Layer 8 of a small transformer language model trained on English Wikipedia (12 layers, counted from 0, width 96). Numbers have three digits each and are written without spaces.
A neuron's activation on a vector x is GELU(weights . x + bias), where the dot is the dot product.
The model reads these tokens: "ie" " -" " per" "c" "uss" "ion" "\n\n" "6" "." " H" "app" "y" " On" " The" " M" "oon" " (" "M" "usic" " &" " l" "y" "ric" "s" " by" " W" "P" "B" ")\n" "-" " W" "P"

The vector x that enters this layer's MLP at each token. A number n stands for (n - 500) times 0.01.
0 "ie": 535440540579632525777503538486380508500539601491555574428504518510563424478510642464645426362664445494611480493515548521609472526478435403460588452457504622513450606529552462559463389613337540492452515515445505577507518524596442405398553015515445511435497483418414567416582466483392469499
1 " -": 532446553578625496819531549519314506481494619467556556433517471506561429493516684426643450352649428473593469520507507495595452501472447450471580439442483633531421576510590485576414425587334512519409515545390527576507475534568521427411535144504454534458500498446407612400541486512431433534
2 " per": 541479463633585441694530481506505514442521645532613590337442386431592519348308663541683535298513419539450544483541443447594492383568569385499533522355549549527378610533569446427458561536284532660374544471388612521540387436546504551520508205494567536493557414387450604470742490509603374540
3 "c": 474473599574542457550550698586557512401583537485592541564530414665701464500393604366513456499361285515444528470543458482603559564606554460561549519461363582534525465484557556220642494513413408558303501598371531590563487411762496440340449310390541621316414415460450501608662572431466421458
4 "uss": 666618613604440502553486452521509554341632519510415513425549500580692559493555615456463444376525464569506440518458264421532415435640475553429520631330370489634521644669501435526498267663367439627391565666416751432431431556585442404467526319460414602257368511493479628475633430595570448501
5 "ion": 527461602490575470740427624545507528390577676512438599520674526625636655432524510430638397504557522494528482447511356460529357385525454539450448664306313474619544546553517458489498369665529548639356394554417615415484452543551386464524542233478474509305394456408472638484527392599459536525
6 "\n\n": 560445547573619496775510540536304516481513577478590608451511415534558466466532697402679433336637403489583451530483566520585478481447435451478574469431479674550435562494616451582436392632342441509403523552401524566489465553569521398423520186466464579496492473441388625392520489492442438558
7 "6": 535443522561535642630598425609464494460606474481505688434624465639590532449578667523649387285513434561458564496645430626673524439530466322518516336400425567548505477477486538458453607509216476519527443551388587541535485515528456431276383366576359567515375443554301561429598543634430429555
8 ".": 480376595514524565736324502586397457472519463606590515461571497590546509470582708456627396464629518547322487521652491448546453413533630271476556380397347605591383654476670459533373430514372455460556386530425613596465449435545619544386480444465396570381500533469443556562605580506497445473
9 " H": 514328567501502526626537487567507562392620558389468505451643516575424506486578608483676445354530515433434548676524411546612512576535661375543514394392467385464501530442508409487478611562294384507521419548545580559538383458701534481414545026460444563448509522379377579458564624490579478663
10 "app": 455423609541408534429553455557441499464582629487423416380357568522502480423578704480588417393478635463476594551582479542657595566543621401398548400470397561487513647359534301286533334496316507592312508586341502575544495603542389406449535245578570591477498600577378677546664506704618397624
11 "y": 426455550454553530657344506663511531455526666560523526578493535384584617456488681477484308447340540520556528518596446535498580508397609445403494462502366542532615680484563395428543373623477536473467375474350575640479488527674559466454463069434455496412386528480468629630594555508351429572
12 " On": 562338558616464522638457420572405540503523663521374544438588559462574557607529638407527359224509623360463527506557413681540617503480586449390491553332517478515476585506480406458479425644294500516503572519413503501537458689524415490621550117595474488523419461378383614525685477477615451554
13 " The": 509374534715556506728444508573383512582611689333514517445522584314564593567524643455473409284375488388470560562726469535589589474459675323373481428474535609384461554519506324451501507622374499492507389549450509617518441575479453507474535282508410405473532453526504563555517518521523413578
14 " M": 437329426687663467636552448593404592404537596383465528430547680366514644483486579422459379496416474449519432603583566617586635507388615365493427473565429556533473687416596473410593503581304485517477411599488487537525493628563509553400558186454507569424515426248365559494583620514590414442
15 "oon": 485438610534483511565618441618429359564467648453379562517532614369629592414599554572443403330341607558542514598574602435589492467557487415481487540533445599589395597487569373341476325590351571487422439596480455629432369577649408351349599227541573530427356411459429634469554710618558471695
16 " (": 428424625690632470767470521536350537568373676443561577463465677426383530491456550427657445391542602507549487525469311540554554423456500354398497502409527721558433624505568430512413542609369449495395458551348432502433424646467558490558509379547488481470384427537374486529603608551543477504
17 "M": 368317521789667463662604511631424639438584522433548459408499722505566586371536581467544406395399450484490486558625467652646555445464635343594510404458488488461540567398538478414489639573450509497469462581456518427460425530595530485356556249391506543473601384441309527516490520480567359517
18 "usic": 464501561579528502552565501761500541477520691486444501427531628510761493503453556512367534263384530594386534496543582458636561453392482364364592410443417541612439560630532352496556452638457513578206394605386570538449287569549546398450532212544463546523492546507340614556493533662550387516
19 " &": 578634543613609362679423427610409569563400588372517464405518608416535604457465654462468386395459406553500440453558383501485569392506641534486505329528322565645518587645579532512516467702422499480373556493350500507550295774508495655413514273493547384473360503375423522576508560627502446559
20 " l": 471412367776595413575580533536497498501625624502468392325505487508492562669372630351573438409557429473427531453370432518631537538536555371424581707436443501516396591646521503585502444591336422563289588538554567415490477706558525515378493186492484492458484426444340555629595534538644407583
21 "y": 479448591678526398476544456778537477532491553426556426580552481383621499547577576576593330346439374638470745419458634373506541549612597376479534515614362590538407469531585512360657402541401591500393618537472391621436438598525402446429537334451439593298389596435387435590557454474561367647
22 "ric": 577421569780600383566498473579398423380501617511518571418669406517601596648626630510714369495570437651395561354437363558497533425536502490572453607577496501625495552654472404256516397574389477367397454640463473517442486574465422442500543404441467337439508512495503419561557297434639494627
23 "s": 509426509695603444721412491512517436383587542529450501454477508492632559563436556468543343400533509578422539339480402611527594383632419520459516657452491486637607592649648370515400435613533481621482459575453587511377459636624377439471574266386461615372476381435364375482598477551561401510
24 " by": 532503507477581375772537672419433427479450752437494541494472622505579553431429571482540441247571385596490497419457415498604529477421540479584514616414521532539470430646585497540487552618432543566364550663322604498454295593563466585483463263571402486502464505501325484531501467462560457512
25 " W": 651375515623619494683526589466502607486624485320417460302439604482618443485481642447557585280549474492573586529453434610514496435449567343565551432530506418526458670451468541470515579484410468500393451513540524565519370602579450491423477099462506632463478375479291553607554461628609430587
26 "P": 429448640661481415559440649729402575508469502440539446476404622603567547427539628510573458492372501526431610655494490403485424598420674375514570434442458551477408641429406407322537412581423562543279526627531643596578442491496425413321400178621547491496513573516443702644393514464581435600
27 "B": 433500547722565492573504644678399500508407570481451532441470681636504563444558654433446466476318691568448532488507578415526455426343528409464469414445457483556509709540472485584475325632440642543307513634445653432492345658625501415364400209495471445365438470450440673607424613595434587521
28 ")\n": 525519480616592488700454448520409546508290655489606525341574565531509596423600723470624471271500583535509492536389559508520552402449362396391521488367426672593395635470562473532479430698377577571353490546451558486579359698493527493536487395445512509357364409529415492406413569538669503445
29 "-": 573386503518584549769503464526363491454501610498552475387552405561523494502589701467684352229608503545467510501588459468640453486448469354409551376418457628587413571404571556504478468661396597503415463550433628588425382569595629474458561260476535543418394456514446479427509579555490449502
30 " W": 654296509501597604611543538605512569442625565425556488256515545448522442468515685474501428290539561482516592571481351599522433416543630286465466446403481470492477706371523529455567518596309528470518438479522560597536444590576620487442521098454516644504482452439290579462593563512560450561
31 "P": 497409595517468474545432590772412547491582571476569443499473590598490565401587658528585388462374552499365578664515367434480379594468674294475511417403464575447416756367502431311557385629405560504362506605509647602549536475493537456326417181595480513585473576481460655555478574438570435599

Each question shows the input weights of one neuron of the MLP. A number n stands for (n - 500) times 0.002.

n327 (bias -0.154): 510430544459497448470385617534368320380361505522577510256516423534400435466555462473596508586419380438444520447447468416492587500564602616418510516389641462434568549543635614571511374516646481523595513527543478611527634404403586360486495464568500554712548343518387575651363362697503487333
It fires most on token 31 "P"

n360 (bias -0.161): 524485519625630571582503445510490507526443538603690567472490530644613471463485495455562591480556623510458508527418552625472447448338436571431437525448635452586525597422546505450535310610619411417505431411608314500645360435394273539525497721376525578525467505476448432541436429531433473464
It fires most on token 28 ")\n"

n286 (bias -0.134): 489390582608329553491531404365624631639413379526480500471624444245522433578387589506360419509532452683619554506520500503500788525409492512466437540333561558374338420489569387585585516408544463546508472537503535503625511329441506381517435402461308652463434358489525463333357517360409539389
It fires most on token 13 " The"

n89 (bias -0.262): 541525550500503608441409209554546500337545491500245637512568494491389259420647365466547464421481529398542573497442545290373362329424321525425512414415568618566605479560392419515643494512604391468430398608413497503416463573533389438720487555689548506359555479580443280528474568431615455247
On which three tokens does it fire most, strongest first? 4 "uss", 28 ")\n", 18 "usic"

n222 (bias -0.296): 347433566487480568361497443489454576489457468473620711359462309451503486444449407309385378584319560559411470523520588458480461401528571500460458500246526406358649472527322359577583525331626360440285593774453553437421552442579488634485544586420452540500405477578469399471429515521534537343
On which two tokens does it fire most, strongest first? 3 "c", 27 "B"

n232 (bias -0.197): 454548377638432427535510806500340467519633650472305429490579624614474589682513503452393480500524334421396525537376654497445230567418440709698340432282435356527785533465404538413551558364480480372594507440552559651572544473337490595555430442470366456507592547716527476164580531462342553656
On which two tokens does it fire most, strongest first? 5 "ion", 9 " H"

n339 (bias -0.080): 424402223545509463584443597543338423551624500387334329494599621450560433660283554516471568569478641542547566571391394599335470447564540373621382405665516532571487653385351564615513575352665375521622654327530591506513494428429427579398532449398624740598642725427413519392434563597388488500
On which three tokens does it fire most, strongest first? 25 " W", 30 " W", 14 " M"

n264 (bias -0.134): 364412317512724533346416560434557329458497703486537618524537417483314497399431641611479411524724639432553545464493626375480519421590510568589257567812296418487391513513561452364530510415493566497447493378452472699711654423615426399517462680315513641416698567387427423537430669582553418246
On which two tokens does it fire most, strongest first? 14 " M", 21 "y"

n322 (bias -0.148): 503578181601442613520609322335787513482544532526659271721409320468552531453465371416543579577487617513535513459564544711474343424682654484554515265468500617387549615428549529544446543563512306424525384554488325513582381561308629596409500518509510616468542608435383503571381503631398581500
It fires most on token 30 " W"

n213 (bias -0.034): 503511235426415544361455571529396466469476527454519460522581321550386513518403505423508388559495472527339586550458600583629482683451521624645323535421570769518452521547565470626468518490562442543397508552467407513473667534529613415419552485495642465455641548572359383570442304448479562440
On which token does it fire most, and how strongly? 20 " l", at about 1.3

n105 (bias -0.201): 601525509525574461355420573375416449494627422399632591603441594491565632340381327435582624451450567531521445439414598530575393527530533350393565382491741469206594407483537619713479346307389286617567449451309427488594438405527624658362475473451665420478537500417715441519541537465414485617
It fires most on token 2 " per"

n287 (bias -0.137): 568600425618487444564440435518392390410405373318594552463407500560487388495425505573505367466497623444323631621456606472439520497586446463495611660381556508472439449611553607565443563405429528495609564456395473508300618523580431604590425620361466416468542430513613434336637651559448365460
On which token does it fire most, and how strongly? 23 "s", at about 1.7

n335 (bias -0.175): 494399442512463615524624460374470412494306163421840471395554560596574578605533322634459402497707361582490374454424387539412535520513533514467432480404384578615703487553622534421467429333367563303394326528650307550595627433579699723517614583493526450513410390642421510327319368431427435483
On which three tokens does it fire most, strongest first? 22 "ric", 8 ".", 7 "6"

n52 (bias -0.288): 538534676630528472526613553307566508549411417465692546463592441584495594600450531486410608395509394483399343595478508472514603545585625606623617301595448334386520440460666506528610625414530393524559503421376483360512565283545417541707681438447455574560608461401508412423476454422497528277
It fires most on token 3 "c"

n296 (bias -0.082): 571326347446593624629705329546637442592311614459510421524292415576484461374497587490510412447658545443721656549441618546255583503535471393470481400447308302608517332550540629605256615542561454387378598515342326520500523381490393590513404671428631763653513348539617513383582497544589574418
It fires most on token 28 ")\n"

n252 (bias -0.308): 292427465596467485429654524408512414370643266667437526478479599470364465532527552406534461436334525540536513443353572636476366509628402589449614503446279460583503359520445577590539457329506524552515405523526553512328579331583515421377590639399219403403600425582669515286486396667524479633
It fires most on token 4 "uss"

n253 (bias -0.097): 516465490444575423594465446633429376567473481666427477596694505554549389563551560541547436717456688596559511465532286299423503452490542631455602489594440467508467487553459624719610285415445430513535415485490233543475416540457492497374564616460441589611565626497476492434479535367516432550
On which token does it fire most, and how strongly? 8 ".", at about 1.5

n67 (bias -0.141): 652491414471570480432544538474661631659609512491393483432526422552355401483471456643574722488571594503662427529390264403503615457382660562566612322552550488554412444382538625540517386509607589445566480429442515595598555459520371292633362525371454415363710598610543515456492365426353534595
It fires most on token 25 " W"

n33 (bias -0.289): 410334462577545506494466357388511517492642574433365554491388578542413740489469375597465375404624479583334491611360682486552476375473564483511465389433405563483586503553486540340590560611475587433691514445589424520681500381364466341385404495444578489514525396453461333437293343364449492393
It fires most on token 17 "M"

n377 (bias -0.163): 620240524522584521300574580322403454360561294681531497513503408472779536448399544512389412450550600456602319506475580561494610372512503525583425469371421572460557596415403646577670574342560608518411415517577315451418680611369525527431353527375571587665624392482454581572600606401331615583
On which token does it fire most, and how strongly? 30 " W", at about 1.4

n85 (bias -0.162): 524338745464503437557503356467345533500470472487485204544354655482544410581564426519478397448747561456589365600387518663372426421473370366473658398598509434445525533497491597381571595461476576561592385422627586509556457417452370431413617571509463540522417377530403386643512357260206611446
It fires most on token 25 " W"

n136 (bias -0.184): 500640335565584488509437536378543615569494494367500391534561545386442550585455430618367364551378610466614547313706551559421312536573370524285445361554570390405338518633338546411254457618547485549467553520535286452460467425358497660454395387411518367439530572520506621326572336444425644562
It fires most on token 13 " The"

n143 (bias -0.234): 363590497611371570421374573375453557503539758355564609581665509564379365506369280438509358574431513575610471512546448436400473628262551488485452506540669472391453635422450462491270467428527473547561515629680402326509599438591497503609598394381707491559460334542539593319588295399399470478
It fires most on token 0 "ie"

n190 (bias -0.164): 467552566503540511535557446548419461604309618585503459633402477594552503547399302514658452389480393532486601475511523377610393764382452633398478474559575410609335530658512581379457495386492455492381567388552664542570600281545365456402691724548410511623471491442663554624443471588537494471
On which three tokens does it fire most, strongest first? 26 "P", 21 "y", 3 "c"

n311 (bias -0.282): 603475597522573458294649418527448324608488475462360433435457422630348687357509577280325380408423490469691576467558657353485324638656467546416409546424677512305515396529534494521360658500509434613700494472442553436556509603341405671614585418488422442521445515462632595336604478478458488497
On which token does it fire most, and how strongly? 12 " On", at about 1

n128 (bias -0.185): 368568498528446558336572503663438634406543482447336532579495462482384691505477350472476429254513586508497600294602577561638463523468462602444522332582566469434510515405471495441569631434563382490456510469539667610416485544503615398552601629385582505438479513425538497429488404394490548378
It fires most on token 17 "M"

n229 (bias -0.155): 642489515481644403533332500378562581518397613525678528424413524489377299544592581626631469414505433402492450545503375426356518547397332600566539565582587465411478614540533634519561479539625439508545453597666519524495749503447600505543514400402439591597505372565645452554470432327516424396
It fires most on token 0 "ie"

n347 (bias -0.171): 546408407449465347449418538424420497742355527216462511521598395333317440540494456556352636391590577509515611364617497480405534552375618440465389636538491551245440408450393566657438548546426520539558668525390612556584503541596482566527285441407529444654482573600541391566679479437389526482
It fires most on token 13 " The"

n123 (bias -0.190): 421602442489327246529582544547322583476466195364484338532484525418412251445326605494558345535471329455619507481259350419366421634518472439466457459366577634463478595562580455494575555389617484527650550338449539234522323437547554583516422491404566456430509371576581437484485551341309463549
It fires most on token 19 " &"

n236 (bias -0.243): 469376404651416544474445513478545462448560539629590337575425551439417428296328523413401307452454329385647359345618360497438488490481497536398587361535575454614418381612536510478433639456581436384468702482368351522507513275424516762575692552468580642587336542628427484640451493569660745266
It fires most on token 19 " &"

n158 (bias -0.195): 402766487493609364519505458568578490538429433544580518394616310556457664521447457532606537537541370335471531469638453531255469474413550602558415356487524546516424332467562478450447607463575664311405573396520451598554601617503508598597470551405574527457436410418526511389510616363537547585
On which token does it fire most, and how strongly? 19 " &", at about 1.6

n324 (bias -0.222): 525609470345690466425430443550446512622403583435389418529304607377439553432635449353474562420497384597361351472538509615449362397647506359604555618607497490347664441581539406575541515326283513500528394453533503506617478468381394469797614646425601589554602554478250347703521596363374574298
It fires most on token 24 " by"

n148 (bias -0.106): 630180396539417573450549466325563522579480474427435527500416486528656517578469357560564478580575506497426333624509452578396396528517430561472566380350532309579616325500731570359509549542561432316449629588497444455561511483596791472381506459593503403523551599613551517454516523643452403418
On which token does it fire most, and how strongly? 9 " H", at about 0.62

n144 (bias -0.184): 500390542584556369490472491383534272646476353691531583547572442562307488627439581594649546447500500462417695427491562348443333500485418450475443431528383267616560509491651481601540405308585389382546418564553497435500491367570538683519596646580251609338671565518424606443476331363383306513
On which token does it fire most, and how strongly? 8 ".", at about 3.3

n163 (bias -0.017): 430444550400627457644367481492400492563508570576602634447578530453579565503560403411520459674435517180566465598599443381436465625495468520478684447495562478628590554479550472568420476554677541500456484410606625585565367326712553508427415632380454561436553516540481273497542469599508689480
It fires most on token 8 "."

n334 (bias -0.180): 638516580478472539560373488582547603293515444405463491626531375448527419482454444379481515475575632469503487689537717400434402549422406294488637432638657281491688395500394528558426740367437598380650545512506417433255447451375512638572370476625460385354463402545387704347447569554362572538
On which two tokens does it fire most, strongest first? 9 " H", 7 "6"

n191 (bias -0.214): 682547473475288578336512469591382431512500435509491433681631451589476524578433414552428500352344474519421445561473558551472467642402539460549527744360497472264453608538568321573390656380650454424393295520453339582653426494252643568509560538336372593460534573449321485649433674487375536525
It fires most on token 18 "usic"

n30 (bias -0.229): 739416489473491418534518556444530518568388497586616474485590583441557643686497476461494474521561457339607195550411450538645506541526480428648451446541530672353524433480449521479800709339616314523358482595500414521369440354588509587576503420521447309464604533448462473606392506338615657402
On which two tokens does it fire most, strongest first? 24 " by", 3 "c"

n357 (bias -0.261): 455541443500587629372534683333327625593651550548603378538541398379506470454478497647433439534709432529512343509391556466528617515361466588614530613444414348506516454518456417392618617433470543453360592582661558584398722612522289703373519521377324619503738568727623475370503409417661518506
On which three tokens does it fire most, strongest first? 22 "ric", 20 " l", 24 " by"

n76 (bias -0.275): 475601389442449617774713439535607415423544367573548353530412554647580478601284377390493415529513399592618466478494455503451593494373310673522313257484618627532510487318464349337404435516563379427647430274620483490615568384360715475497420444497350481387474340559516296644485546441503440530
On which token does it fire most, and how strongly? 3 "c", at about 0.31